Layer 4 of a small transformer language model trained on English Wikipedia (10 layers, counted from 0, width 96).
A neuron adds its activation times its output weights to the MLP's output. To switch it off is to set its activation to zero at one token and run the rest of the model.
A neuron's activation on a vector x is ReLU(weights . x + bias), where the dot is the dot product.

Input weights of the MLP neurons that the questions are about. A number n stands for n times 0.0095.
n47 (bias -0.041): 12 -12 -3 -22 11 27 65 -7 -5 -5 30 2 -11 -47 2 33 -6 -25 -12 6 -8 2 35 8 -1 -15 36 -45 -64 -30 3 2 11 3 13 5 12 -40 -13 64 17 -22 -14 40 -17 35 3 -4 -13 32 -39 -18 -31 16 -16 75 21 -34 9 -39 -11 -51 -33 34 4 -25 -39 8 9 20 14 30 -35 -6 8 31 8 -36 12 -27 3 32 -5 32 31 -33 36 -39 -10 28 -29 33 5 -12 7 -3
n131 (bias 0.010): -15 13 -26 29 8 35 0 -13 85 -29 -31 27 -30 -44 47 29 35 -16 -3 -30 24 -1 -22 -18 30 -9 0 -12 17 33 39 -10 -6 36 33 -53 -19 -28 27 15 25 38 -5 64 21 -41 4 17 -22 6 -2 -12 45 -22 14 -48 -16 35 1 0 -20 -10 4 16 -11 -53 7 -42 -34 25 19 -3 -17 40 39 -4 11 -8 32 18 33 -40 -29 -12 32 -10 -22 24 4 -28 0 -23 -5 -57 -15 -33
n156 (bias -0.056): 23 -21 -13 64 61 -7 -1 6 34 24 -3 -1 -3 21 28 -7 -3 -52 -95 4 19 -31 42 -18 0 7 -41 -9 -57 -11 -38 -23 1 -51 25 -20 58 -34 -16 43 39 -25 -78 -49 -41 -16 -31 -46 27 37 27 -31 27 -47 33 -47 -30 63 14 18 -16 18 43 1 22 23 -18 -40 6 26 -1 18 32 5 19 -6 39 -19 19 -40 -21 51 23 -23 -16 -56 -5 -7 15 -24 48 31 -8 67 15 47
n190 (bias -0.011): 65 18 20 -38 3 -69 -82 9 18 24 -20 6 5 34 -11 -8 -50 -6 7 -10 -31 6 11 8 0 20 -21 -24 -21 -41 34 22 -48 -13 4 -52 25 -5 67 21 4 12 -12 -1 -14 2 4 -5 -38 8 -12 -12 -56 -5 -19 47 36 -30 -35 9 -27 6 -31 -19 31 -3 -28 -29 27 40 -57 16 27 -3 33 7 18 -11 27 -10 11 7 16 54 9 -29 23 40 -21 -1 5 -49 86 -17 32 12
n214 (bias -0.026): -18 -7 22 32 -50 -35 -4 -42 -6 1 -9 -12 6 -51 -17 -11 -14 -33 10 -7 -27 -46 -3 -26 7 2 -20 33 16 0 -7 72 8 2 14 19 36 -31 -16 -33 -25 -1 15 23 -32 7 27 -20 -55 -21 6 -9 29 -6 47 -1 30 5 9 36 -4 40 -17 54 5 14 -11 -12 51 15 -9 -30 12 -13 30 -36 -13 26 10 -19 17 38 17 5 -41 14 -27 37 -20 -5 -12 20 22 7 42 -15
n333 (bias -0.027): 8 30 15 -24 -66 -3 37 -11 -3 -8 -17 24 37 18 -41 -43 -42 73 31 -38 5 5 25 -9 11 -49 51 17 -23 38 -19 -63 -22 7 -26 -1 -25 -8 15 0 -8 26 21 14 48 9 22 -7 -1 33 14 27 -24 24 -20 0 32 -46 -18 -2 11 -32 -13 -6 13 -10 28 40 -9 20 -38 27 40 -14 12 21 32 -43 -6 23 -13 -7 -31 -40 2 -19 -34 -14 -10 -2 43 -14 18 14 20 -1
n334 (bias -0.035): -35 5 5 -12 -1 -17 27 -4 32 21 -1 19 -31 37 8 29 3 -6 24 19 12 6 13 35 34 13 -9 -11 8 -31 -52 8 -47 -15 -4 20 -8 6 -4 -28 13 -26 36 17 1 -13 -27 -33 -18 7 33 -9 -11 -8 40 10 0 3 -16 8 -3 15 -24 -13 -23 -3 4 -49 25 36 19 31 1 -19 -61 -46 -22 34 -20 21 -15 13 8 -4 -18 -23 -33 1 30 -14 -10 -40 -6 25 3 20
n347 (bias -0.058): -10 4 -3 -17 43 32 79 -7 39 -28 29 29 -1 -28 -32 38 -8 33 -10 -77 14 3 18 13 -29 -49 78 42 -28 -33 -48 20 -38 14 -7 7 11 7 -21 14 -34 -10 -20 -26 21 -12 -1 -51 9 -10 -26 -28 -29 6 -24 -10 -14 3 29 -3 9 -49 15 17 19 24 47 -25 51 -51 -86 24 -47 -32 -20 -31 13 36 -7 -23 30 -8 -17 12 68 8 -11 51 37 32 -51 -14 18 31 52 15
n476 (bias -0.004): 2 -12 8 -15 22 0 14 55 6 -39 -13 -38 20 -27 -44 2 -30 2 -4 28 -6 -6 22 -27 22 -28 7 57 -6 18 -12 -15 -2 -30 -56 -22 -44 44 12 17 27 0 43 -49 36 -14 7 47 -6 -59 -42 -15 -5 14 9 -15 22 9 -2 22 38 -30 -3 -26 25 -9 41 -27 35 10 -1 41 -20 -56 35 -41 3 29 28 -3 -36 -22 -45 22 -19 53 -71 3 43 -10 3 -12 35 31 -6 62
n617 (bias -0.028): -6 65 47 34 -41 -27 14 -14 20 43 31 -12 8 25 -22 18 31 29 23 -16 -24 -23 -19 -15 -23 -33 41 -5 20 22 -52 -59 -44 3 -21 -46 -41 33 -18 -36 3 -16 -38 29 -8 2 15 16 -1 3 -6 -16 13 46 -48 -9 -23 12 8 31 22 1 35 18 36 -20 24 28 -54 -12 -30 -59 -41 59 -32 3 -72 56 -36 -2 -19 41 -34 30 -11 9 -5 29 -38 19 3 -13 50 -9 40 15
n701 (bias -0.011): -6 40 48 -4 -40 -21 -33 -7 -32 -83 9 54 -30 -3 -15 7 15 15 -18 -40 -27 -13 -19 -29 -11 13 -1 -48 -7 24 18 -2 22 -25 -18 -43 -27 -53 4 32 -47 56 -1 22 -5 4 62 -20 -7 -27 9 -6 -18 3 19 26 32 -13 63 35 -16 -26 -19 10 20 -35 10 18 -11 -49 18 11 -10 -35 13 13 -12 40 -1 10 -6 13 -3 8 20 53 -20 -66 -14 41 4 7 76 34 -21 3
n758 (bias -0.012): -29 -27 19 -4 -60 -25 -20 30 13 38 -9 8 -35 14 -26 -18 -11 -17 -1 40 -29 -12 -17 -26 -15 -2 9 23 -57 12 -28 9 -5 -16 59 23 55 13 -47 4 16 0 5 3 21 -29 58 19 19 -52 -73 -4 17 -25 8 -10 -20 24 -1 33 24 42 -17 0 -11 -8 -9 0 19 15 -12 -2 -27 -26 34 7 -39 12 35 -8 37 17 30 5 -9 -4 -25 -4 -10 -3 8 -9 -16 32 15 24

Output weights of the MLP neurons that the questions are about. A number n stands for n times 0.0035.
n47: -4 40 22 9 40 -23 -6 -36 8 40 -22 -17 -17 -12 -7 -5 14 -9 17 -43 -22 17 15 -17 37 -1 -39 -12 -19 -13 -18 -26 8 5 23 -28 -32 -20 21 -57 19 -7 25 -17 64 -23 -11 -15 -20 -34 -27 25 1 -39 -26 36 8 62 8 38 -11 18 38 -26 34 6 18 24 6 13 30 -43 18 1 -26 -24 15 5 18 -21 1 -29 20 -31 -15 20 4 58 1 -6 -42 -2 -11 47 19 15
n131: 29 -28 -44 -22 7 -1 -21 -6 0 -61 9 5 -11 -6 10 0 16 -22 22 2 -19 8 -42 -33 26 1 36 50 -13 15 13 -10 53 13 -17 6 -22 -10 3 -21 -8 9 -51 13 -17 -74 -23 -47 14 8 20 -1 28 -1 23 -34 -2 -37 17 -1 19 41 11 7 -5 25 -29 16 0 18 8 -19 -27 -37 27 -8 -19 -21 36 -8 42 -12 -28 63 -1 21 8 26 -17 43 27 9 12 -16 -5 70
n156: -17 -22 -8 11 28 -6 -63 5 -14 22 26 16 30 33 28 14 -2 -19 19 -74 47 17 18 -51 -29 -28 39 7 -31 -45 2 8 34 -31 -27 -8 36 37 13 50 -26 3 -25 -46 23 32 -2 -47 -10 35 50 19 -10 -1 25 6 37 41 29 -11 -23 -67 -38 -22 49 24 -55 -21 66 -22 16 50 -35 -30 -17 32 41 -18 23 32 -20 45 -14 -2 15 -47 13 -90 -82 32 53 -73 24 19 -4 -20
n190: -48 -5 -24 -1 -12 -1 3 5 51 12 -4 -45 76 -15 62 -3 -36 -24 -19 29 9 -70 11 3 4 47 5 35 32 -6 10 10 -16 35 28 16 -9 18 11 -19 34 -47 -14 -20 14 -48 -39 -32 -16 -13 37 24 -36 19 -78 21 5 -19 38 -21 21 17 0 35 32 37 -17 -67 -23 6 -32 11 33 7 15 -26 7 -19 -38 0 -2 -5 -10 -2 -15 42 8 25 53 -38 17 -6 -42 -39 21 36
n214: -11 -45 -15 -12 21 18 7 42 4 -20 -62 42 -30 -12 -37 -28 -20 -21 57 24 -64 -29 -3 -25 16 -18 -15 -17 5 47 34 19 21 10 16 31 -43 0 -3 51 -37 33 -12 2 0 -24 2 6 7 -38 29 25 30 -3 4 -2 -1 27 -1 23 -30 24 25 26 -3 -3 9 -16 -27 -1 27 -28 -6 -63 10 21 -1 34 -63 -9 27 31 -29 16 13 7 -25 -20 -40 -1 9 40 7 -3 -23 46
n333: 16 -5 27 9 -8 44 -25 27 -66 -37 29 -9 -13 -56 11 -10 -9 -19 18 2 48 10 20 14 4 31 -13 -51 19 13 -15 -2 18 -6 -39 55 9 -6 2 11 -36 -32 -10 35 -2 -2 30 38 -30 -24 -23 -4 -12 16 -12 28 22 34 -14 6 -20 -33 -24 10 -15 39 -26 25 6 2 -55 -5 13 19 16 24 17 -20 34 -41 -26 -6 50 -12 -11 22 -34 10 -2 -15 26 30 -12 15 6 -54
n334: 52 -29 17 11 -10 4 -20 24 -15 -15 27 12 -14 -6 -15 -26 9 28 -15 14 16 16 32 -9 -26 -41 -56 -6 10 4 22 -27 16 -18 -29 17 -17 12 1 41 -3 45 -1 -43 2 1 14 3 -9 5 -38 -2 -24 18 -30 -11 12 4 10 -14 34 -20 -14 -5 13 9 -6 46 -7 -33 -11 24 -2 34 21 34 -2 -11 -2 -17 21 -13 5 37 -21 27 44 -11 -9 6 22 15 8 -17 -20 -55
n347: -17 11 -5 -38 49 -23 83 37 67 -53 -31 1 5 -19 -78 13 -5 -13 -24 32 -9 -52 9 9 27 -13 -55 2 -32 19 -29 13 -40 48 9 6 -26 -41 38 38 19 36 -33 -24 20 -94 2 -58 -38 14 -11 32 10 -24 1 1 -22 68 -3 1 -13 -23 44 30 7 -29 18 54 10 -16 20 41 9 -2 7 12 30 -6 7 -32 -9 -14 -28 -3 0 41 -5 20 26 -22 18 60 -72 -18 9 -43
n476: -61 -21 -10 7 15 -7 18 11 0 34 19 -1 37 -8 15 -11 11 0 15 43 -3 26 20 -37 13 -30 -22 -10 2 22 20 49 12 13 -36 20 13 -5 19 -46 -21 -18 -30 9 6 -12 -3 37 -58 -29 -21 -8 -37 53 24 -8 8 11 10 11 12 -8 -15 29 -30 19 -18 32 -14 -16 -12 -9 8 26 24 12 14 25 -51 -4 3 -24 20 -32 -36 28 13 5 -15 -55 -3 7 -11 1 -2 -16
n617: -3 -42 33 54 -46 -53 2 27 83 43 7 -21 -11 -26 -12 29 20 21 41 5 -19 29 22 25 -11 1 -6 -11 6 -36 12 -36 -59 11 4 -8 5 -51 7 -18 18 9 14 -23 14 36 7 3 11 -25 25 -9 -39 -30 -4 -17 0 -7 -11 13 7 22 -1 2 15 -85 7 10 9 5 40 7 11 5 -23 -50 -47 11 52 58 -43 14 38 -21 -47 14 -22 -8 9 -10 -30 -3 -13 -18 11 27
n701: -25 -20 3 13 16 25 -32 1 13 -1 19 9 31 -15 40 0 55 39 25 7 18 10 36 28 6 27 33 10 -39 -12 -7 -2 -24 13 -15 48 -37 -37 29 0 -15 30 -27 23 -30 33 -13 -4 -45 -33 -17 -13 -5 27 -13 6 -42 -12 11 -38 -18 -23 34 -32 -3 -26 8 7 -21 -44 -19 31 -2 32 0 -2 -26 25 17 18 -29 -19 -7 -12 5 -12 23 -5 -16 8 15 -12 -30 10 -30 8
n758: -21 -30 26 18 33 54 -39 60 39 4 2 17 0 18 -23 -24 -47 -11 9 -12 -7 3 12 -3 -9 24 -71 14 -31 9 1 4 8 -4 5 54 -8 8 45 18 -11 29 1 -33 26 -19 -19 -35 9 -11 -17 -11 -75 18 -5 2 26 -26 7 -11 46 -15 13 -5 -13 13 11 17 -10 0 21 -25 -40 11 -20 16 32 1 -35 -2 -14 34 -7 -18 50 -5 37 39 -39 5 3 0 -13 -24 -5 -11

Each question names a token from some text and the token that comes next. It shows the vector x that enters the MLP there. A number n stands for n times 0.043.

Then comes g, the gradient of the next token's log-probability with respect to the MLP's output, scaled to length 1. A neuron's effect is roughly proportional to its activation times (output weights . g). A number n stands for n times 0.004.

"ar", then "bit"
x: 15 -2 15 36 35 -10 16 6 30 18 14 10 -17 -35 31 12 -1 20 -1 4 8 23 1 -51 -12 39 0 -15 -43 10 -22 23 -11 19 42 -40 -30 9 27 21 -22 4 41 1 -11 -2 2 32 -1 -60 7 26 8 9 42 1 42 -55 -29 -48 12 4 48 -22 7 44 30 37 -33 -19 -16 -26 -15 -7 -28 20 31 -36 -21 -8 -8 -30 2 20 -20 10 -15 7 -13 -41 20 -14 -16 -28 -29 -20
g: 32 -20 -37 7 55 27 -41 -33 2 1 -15 8 23 -13 3 30 -4 -5 25 -32 -15 19 -25 -34 -30 -30 3 -39 56 18 13 11 28 3 -3 22 2 -9 -24 0 -27 -4 -7 -10 -17 -14 -17 -35 50 2 -29 34 -1 14 8 30 -7 -28 -10 14 6 12 -10 -27 -35 5 -2 12 -48 -3 75 -43 5 -3 -25 42 -18 3 78 7 9 35 20 1 24 4 29 -21 15 4 -36 -22 32 -11 -11 -27
Which neuron, switched off, lowers the next token's probability most? n131

" date", then " January"
x: 25 1 30 48 21 -10 -6 9 -11 15 67 18 -32 -39 35 5 11 16 -10 16 3 -4 14 -25 -6 36 -16 -26 -38 -6 -12 9 -19 14 25 -15 -24 10 21 18 -4 22 28 -9 -34 -13 -18 -8 4 -85 11 17 18 -4 38 8 27 -66 27 -35 14 2 37 -38 -3 33 10 41 -35 -32 -3 -18 12 0 -16 21 6 -32 -11 20 -16 -28 -5 33 -22 6 -22 0 -19 -6 22 -2 -11 3 -14 -11
g: -15 -53 27 12 -23 56 -35 -2 -26 -47 -6 45 2 9 22 12 -32 -5 44 5 -17 -39 7 23 -12 -13 -24 10 -9 -3 -3 9 -11 -8 25 28 -10 19 -13 29 38 7 18 -22 17 35 -15 -26 44 33 13 -34 18 -61 45 -1 10 -14 -3 -6 35 -36 -9 19 -5 50 19 -42 25 7 -10 10 -10 4 -65 -32 -30 16 15 4 -33 4 -16 15 -24 -3 -10 -28 22 2 -3 51 5 -32 20 -11
Which neuron, switched off, raises the next token's probability most? n701

" Unknown", then " date"
x: 31 -9 34 49 21 2 8 10 -18 19 41 7 -12 -30 45 -8 13 13 0 21 0 -7 1 -39 -1 53 -7 -20 -28 16 0 11 -19 9 16 -7 -9 8 -1 11 1 6 32 -1 -7 -9 -2 3 -12 -81 8 5 4 -21 36 16 16 -70 5 -35 30 -4 36 -19 -9 61 26 50 -39 -23 -15 -25 -4 -7 -12 14 6 -35 -5 11 -9 -13 23 15 -28 1 -32 -7 -37 -26 26 -9 -16 -10 -2 -28
g: 6 -16 1 -1 -32 -25 12 -9 -35 -43 46 -5 -15 9 -26 -6 66 -4 3 0 7 -2 46 -13 5 -16 48 -40 -20 4 0 -26 -6 8 2 -17 -33 40 -1 -5 -19 8 34 9 -18 62 14 -19 -46 31 -7 -21 38 22 -16 30 25 -22 -12 -49 -7 6 -23 24 18 13 -40 20 30 -65 4 12 30 -8 11 -1 -3 -23 -16 3 -49 -16 -15 54 24 -12 25 -14 2 6 49 -16 32 12 -12 -6
Which neuron, switched off, lowers the next token's probability most? n701

"February", then "=="
x: 22 -5 34 45 12 -7 8 3 24 1 58 -5 8 -30 26 -6 6 33 11 7 5 13 7 -5 8 31 -9 -47 -46 5 -14 18 3 12 11 -18 -14 23 24 21 -16 35 39 -34 -12 2 6 -6 10 -87 19 16 -10 -14 33 20 40 -46 3 -33 22 -6 10 -24 -19 48 30 29 -7 -24 -20 -19 -28 -23 -11 18 -19 -39 -25 -5 -6 -4 8 17 -18 8 -4 11 -17 -22 24 -32 -47 -4 -8 -21
g: 21 29 28 15 0 34 -19 28 13 16 20 24 32 15 24 -26 -33 20 19 -2 -2 34 4 -76 -19 1 -2 -38 7 -32 17 -20 45 -9 -41 10 18 -49 19 -50 7 -14 -2 32 14 -46 -33 -17 20 -17 9 2 -25 38 -3 -17 -28 -9 -7 1 -31 -2 28 -11 -14 5 -12 -15 -28 39 25 17 28 -26 7 -22 64 -4 -21 31 -17 -10 23 14 -34 11 26 21 -13 -47 -29 -3 -25 14 -17 45
Which neuron, switched off, lowers the next token's probability most? n476

".", then " On"
x: 33 9 39 51 33 -7 -8 3 11 32 22 25 -4 -18 37 -5 31 -3 -8 12 0 9 6 7 13 36 -32 -63 -41 -15 -15 40 -23 -9 8 -14 -9 2 13 20 11 -1 25 -16 -27 -3 5 -4 -10 -69 25 19 16 -21 35 12 5 -50 13 -22 18 -17 29 -23 7 52 31 54 -22 -11 -21 -19 -16 -2 -33 21 24 -34 -15 -4 -11 -8 10 7 -13 9 -15 9 -31 -28 -12 -21 -20 -4 -20 -31
g: -4 -3 -79 -27 -20 8 -53 23 -32 48 10 27 27 22 -27 -29 13 8 0 25 25 -11 -28 -13 0 -17 12 -25 -9 -8 7 9 -8 -13 18 -15 10 19 1 10 -26 45 -38 -12 -8 21 30 -3 -17 -1 6 2 35 -23 10 -21 46 -11 -38 -1 35 1 -27 9 6 -28 35 28 31 -32 45 32 -28 19 -8 -34 8 1 46 21 -14 46 -11 -25 -36 -55 17 -2 -21 47 4 -25 17 -30 17 11
Which neuron, switched off, raises the next token's probability most? n190

"S", then " Y"
x: 36 2 40 55 49 11 -6 15 13 -6 21 25 -27 -50 25 2 1 -7 -1 5 -2 6 -16 -38 5 15 -22 -44 -36 10 6 24 -19 19 34 -1 -6 13 -37 2 -15 18 13 -22 -10 -23 -19 14 8 -60 22 21 19 -18 29 26 13 -73 -8 -41 22 17 17 -7 0 59 42 39 -18 -12 -26 -21 -23 -16 -21 1 6 -35 1 6 10 -11 10 -4 -4 -4 -2 10 -28 -16 10 -7 -24 17 1 -5
g: -61 14 -13 -4 -39 -6 5 -2 -23 -23 -49 21 -48 31 -5 -23 -21 -11 9 5 27 13 -36 39 -8 -17 -2 46 43 -14 -7 15 -42 6 -35 -16 14 56 -52 4 2 -21 27 -25 -24 -5 30 5 -21 8 -17 3 35 12 -7 14 2 30 11 5 22 5 -4 3 44 9 2 -20 6 -2 30 -2 25 -25 63 -12 17 -8 49 31 13 20 -17 -11 -24 -33 -24 24 40 21 -48 4 -41 5 15 -32
Which neuron, switched off, raises the next token's probability most? n758

" either", then " ratio"
x: 58 -21 21 34 24 38 30 1 17 18 20 4 11 -36 21 -12 -2 12 3 26 10 15 18 -15 -3 18 3 -24 -32 9 -47 -9 -40 6 16 -12 -10 32 12 19 1 -12 15 -20 -20 -7 -25 -3 -8 -74 15 26 7 5 39 10 23 -75 1 -35 23 -10 39 -25 -9 57 18 38 -22 -17 -31 -4 0 7 -46 -1 27 -30 -18 5 -39 11 13 28 -8 3 -15 19 -12 -35 1 -22 -1 11 -9 -21
g: -6 24 10 6 -5 -23 25 18 14 0 -3 -19 70 -56 -20 -43 -4 3 -22 -34 14 5 -48 -9 4 31 20 27 12 2 21 -23 -27 12 9 3 -1 25 -17 19 -7 -33 -10 27 40 1 22 10 -38 10 15 -16 15 0 -39 -40 -30 22 -43 -8 13 -7 -25 11 47 26 9 -44 25 1 -34 -25 -31 -27 -15 -15 18 -15 15 -53 59 14 -34 3 6 9 6 13 39 25 21 50 26 -40 1 14
Which neuron, switched off, lowers the next token's probability most? n347

" preced", then "ing"
x: 26 -5 24 19 36 23 -1 -11 -1 18 31 9 -12 -33 24 -14 -12 21 4 6 11 18 30 -36 -2 19 8 -37 -42 3 -52 22 -13 10 30 -20 -16 12 23 18 -22 5 26 -23 -24 7 -19 24 -6 -70 6 29 7 10 37 9 36 -56 -1 -38 20 -9 33 -20 -6 57 32 56 -20 -32 -9 -17 6 6 2 23 -1 -50 -5 1 -10 -32 -13 33 -21 -3 -19 22 -40 -14 19 -7 -15 -4 -39 -5
g: 30 27 22 1 -9 6 33 -6 -35 0 11 -38 36 28 -9 5 -16 34 -11 -21 25 28 57 -7 0 17 -22 -6 32 -23 -1 9 -13 -17 12 -46 30 7 -50 14 -8 5 -8 -4 18 40 -9 14 41 -8 -20 -7 15 22 20 8 20 -47 -1 -13 -12 56 -29 39 -20 -15 0 18 -18 -34 -15 8 -40 -30 33 -84 21 26 11 -47 -29 -2 -2 6 -14 -21 4 -9 -21 31 36 -8 -42 29 -22 -14
Which neuron, switched off, raises the next token's probability most? n47

" be", then " "
x: 47 0 26 38 23 21 27 2 3 40 45 13 -13 -23 19 -5 16 14 2 7 12 1 7 -10 10 37 -7 -15 -26 -7 -20 14 -43 10 46 20 -27 -2 10 15 -11 -16 32 -16 1 0 -4 -6 -37 -70 20 25 17 -9 35 10 18 -77 -21 -46 15 -10 30 -33 -10 38 39 42 -13 -13 -25 -18 -6 -6 -46 -1 26 -17 -15 -8 -35 -8 6 28 -22 -1 -20 10 0 -20 21 -21 -18 4 -26 -26
g: -27 7 16 -8 -41 -26 13 -8 74 -42 -26 22 8 -21 -9 -1 1 10 7 1 -42 -28 -43 22 -6 -22 -64 10 1 2 16 -16 33 7 -7 37 -36 15 -16 26 29 9 -20 -38 9 -14 1 -5 17 -1 -12 1 -23 6 15 -11 -39 22 -28 -18 82 -39 -2 9 26 23 -21 12 7 -28 -9 31 -29 -14 -31 1 20 45 16 22 37 31 4 17 38 21 -28 50 2 -2 7 25 -27 -19 -21 7
Which neuron, switched off, lowers the next token's probability most? n334

" Con", then "s"
x: 16 13 33 23 40 -16 0 6 13 -1 33 22 -30 -50 2 9 -14 -1 -12 9 -6 -2 2 -38 -15 11 -16 -21 -40 -13 -16 53 -14 20 31 -14 -17 5 20 20 -26 24 22 -8 -13 -1 0 0 -13 -68 7 37 20 -29 41 23 52 -49 -26 -38 5 -5 23 -7 14 36 45 55 -7 -7 -27 -1 2 -7 -31 19 0 -33 -24 5 27 -1 10 24 -30 22 -21 15 -33 -19 22 -9 -13 -6 1 -32
g: 28 -41 33 -28 9 -48 -22 5 6 -10 48 -1 33 -29 19 17 1 -1 -22 21 -24 -27 1 -15 -12 22 -8 26 -31 -23 42 27 -27 -11 -45 6 -22 -2 -18 12 -3 -4 8 11 45 21 -51 -17 -23 -54 -18 38 8 28 -5 -5 0 3 63 0 1 -10 -13 42 -5 -21 -34 -1 -12 -36 3 39 12 18 -17 26 50 44 9 34 -48 16 -16 -30 5 -38 16 -7 32 -10 20 -28 6 36 -12 -5
Which neuron, switched off, lowers the next token's probability most? n701

" the", then " ship"
x: 27 -8 30 34 31 -8 19 8 21 5 35 1 3 -44 29 3 6 7 -26 26 -2 26 15 -24 6 18 -7 -29 -31 6 -27 20 -1 2 32 -4 -12 18 -16 35 -27 -2 28 -4 -23 -4 2 -3 -6 -62 4 22 13 4 41 9 22 -65 -13 -51 31 -1 20 -13 -2 86 29 41 -10 -28 -34 -16 2 -2 -28 5 23 -19 -13 -24 -2 -23 -8 24 -19 -11 -1 -6 -23 -30 18 -1 -15 -3 -26 -38
g: 41 5 1 -12 20 48 -33 25 -17 35 21 7 0 4 -3 -46 -17 13 -8 -6 -3 22 11 42 -5 0 -12 4 7 -21 19 12 -10 -26 -13 46 -1 -27 8 -48 23 0 -48 -9 34 -42 9 53 -12 -23 6 6 -11 -15 -27 0 64 0 -10 11 56 16 -9 -52 22 -19 25 16 -14 -45 27 4 18 -47 -21 -14 -3 22 12 7 -7 8 -2 -29 -55 -25 -3 45 48 -8 10 -7 -53 -12 -12 7
Which neuron, switched off, lowers the next token's probability most? n47

"===", then "1"
x: 46 -8 35 31 14 -31 9 -4 21 29 53 4 -5 -21 33 2 2 12 3 -10 7 14 -15 -12 1 52 0 -40 -41 3 -10 13 -11 16 10 -13 -23 32 9 47 -2 15 19 -28 -38 -38 -7 -2 10 -60 44 25 18 -11 43 10 16 -52 -17 -30 20 -25 33 -11 -13 61 34 34 -15 6 -27 -8 -14 -10 -24 2 16 -38 -17 -13 -13 -20 -15 22 4 -7 -26 8 -20 -27 2 -11 -25 6 -18 -33
g: 4 -57 -2 -7 33 -27 -26 -11 41 -29 -15 10 -17 3 58 1 21 7 -17 -1 -15 -56 -25 61 -10 14 -1 16 -31 -18 47 50 0 -1 25 36 -16 6 21 -11 2 -3 -17 -26 -63 22 -16 -4 -1 32 21 -25 -34 -2 -19 -38 -31 -42 4 -21 -6 -11 -40 4 34 -8 -9 40 -2 -17 18 12 3 4 -1 9 -29 39 33 1 13 -2 35 20 34 33 -47 1 2 10 0 11 -2 -26 -9 46
Which neuron, switched off, lowers the next token's probability most? n190

"ley", then " ("
x: 34 -17 31 54 5 17 -3 19 30 18 12 20 0 -41 3 -1 5 -6 -2 17 -16 20 17 -35 0 48 -24 -37 -24 6 -17 37 -9 9 24 0 -25 12 -2 15 -8 9 23 -11 2 -2 2 29 -2 -91 18 26 13 1 30 9 16 -53 -8 -26 17 25 30 -35 8 48 37 37 -12 -14 -30 -21 -14 -14 -2 3 21 -10 -31 -11 -13 -20 48 0 -27 -6 -23 -3 -8 -33 0 -13 -29 4 -11 -44
g: -5 -10 1 18 0 15 -49 9 -4 -11 -30 2 7 19 -1 -1 16 32 -22 4 -8 -24 47 29 -4 38 28 -24 20 10 17 7 72 0 13 19 8 -59 -11 21 29 31 43 -43 17 -18 -72 -34 -21 -45 7 -1 -24 10 48 34 10 -23 34 -3 -5 15 -6 -29 8 -24 14 4 -30 4 -12 -19 -10 18 -4 -16 -20 -14 -24 38 -8 7 28 -23 -51 6 -56 45 -8 -14 17 18 -3 21 -20 -18
Which neuron, switched off, lowers the next token's probability most? n758

" that", then ","
x: 53 -1 33 30 25 14 10 19 -8 32 28 5 -4 -44 40 6 28 0 1 17 1 21 13 -11 10 32 -5 -31 -37 -8 -20 -8 -16 11 31 -12 -14 20 7 26 -20 -10 31 -12 -25 -9 -21 6 -13 -76 12 4 23 10 51 9 11 -60 -3 -50 8 -11 19 -15 -16 51 40 47 -23 -22 -24 -13 3 -10 -41 15 15 -26 -44 7 -27 -1 5 20 -8 -3 0 23 -4 -31 -12 -12 -3 -8 -31 -20
g: 7 1 23 12 -2 -2 -53 46 -14 -10 11 -6 15 -32 32 -7 -23 11 10 -2 4 -54 27 -42 -64 -24 17 -5 1 -18 24 3 17 -1 -3 -8 39 -26 -26 2 -12 -26 -10 20 44 17 47 40 10 1 -15 15 -2 48 -36 -26 -14 -29 40 -30 25 35 21 -22 -14 -31 1 31 -5 -8 -27 25 -14 -1 13 53 -19 -5 -33 7 -28 -29 15 -25 -4 -2 -25 -13 -9 -1 31 22 0 6 -18 83
Which neuron, switched off, raises the next token's probability most? n47

"let", then " |"
x: 23 -21 41 38 34 -17 -6 20 0 19 32 22 -4 -35 19 5 10 14 6 18 -4 21 9 -41 -1 19 -27 -31 -27 18 -9 40 -14 5 39 -10 -32 13 10 17 -20 10 26 -19 -7 -6 -2 16 -15 -89 9 23 38 -10 38 13 17 -46 -1 -25 11 12 18 -23 3 40 42 41 -5 -39 -30 -22 -15 -25 -4 16 0 -2 -8 -2 -24 -6 29 1 -21 5 -19 5 -16 -46 -2 -8 -26 16 -15 -37
g: 22 -6 9 13 -28 -6 -48 -8 32 2 17 -9 -6 23 -20 3 15 34 -15 29 28 -5 31 52 9 -5 -28 -1 9 -57 67 4 0 -1 -10 13 3 -83 44 -11 17 19 -23 -39 29 -8 10 -20 -36 -5 10 -6 -6 23 32 9 -18 -19 6 -9 -13 -14 -10 -8 28 -15 -53 67 3 -9 -47 21 2 32 37 -17 30 13 -29 39 -10 -18 -23 0 -13 -34 4 -2 -28 -31 -15 -9 -2 27 20 -5
Which neuron, switched off, lowers the next token's probability most? n701

".", then "."
x: 36 9 36 49 34 -2 -6 5 12 28 26 20 -3 -23 38 2 25 0 -4 7 8 3 6 8 10 38 -32 -55 -38 -5 -15 44 -14 -10 17 -16 -14 8 15 30 5 3 31 -19 -27 3 7 -6 -10 -65 27 16 11 -19 26 5 14 -58 1 -35 19 -20 27 -24 7 52 29 60 -21 -17 -17 -17 -19 1 -31 14 24 -37 -24 0 -14 -9 3 16 -9 0 -20 7 -23 -37 -13 -21 -23 -1 -14 -27
g: 12 13 33 -39 12 28 40 24 -26 8 -18 -10 24 4 -16 -11 9 31 29 19 18 -14 21 -12 4 30 14 -4 16 -36 6 22 6 -4 14 14 -18 -23 -25 -31 -32 3 3 -16 2 1 1 95 3 22 -39 14 13 15 -29 -11 -31 -45 35 -1 -32 15 -24 13 -14 -10 19 26 -21 -2 -46 17 -1 -31 -24 -15 -29 -42 -5 -28 -28 -44 29 19 -37 25 21 34 -1 -22 1 -4 31 -48 42 47
Which neuron, switched off, raises the next token's probability most? n156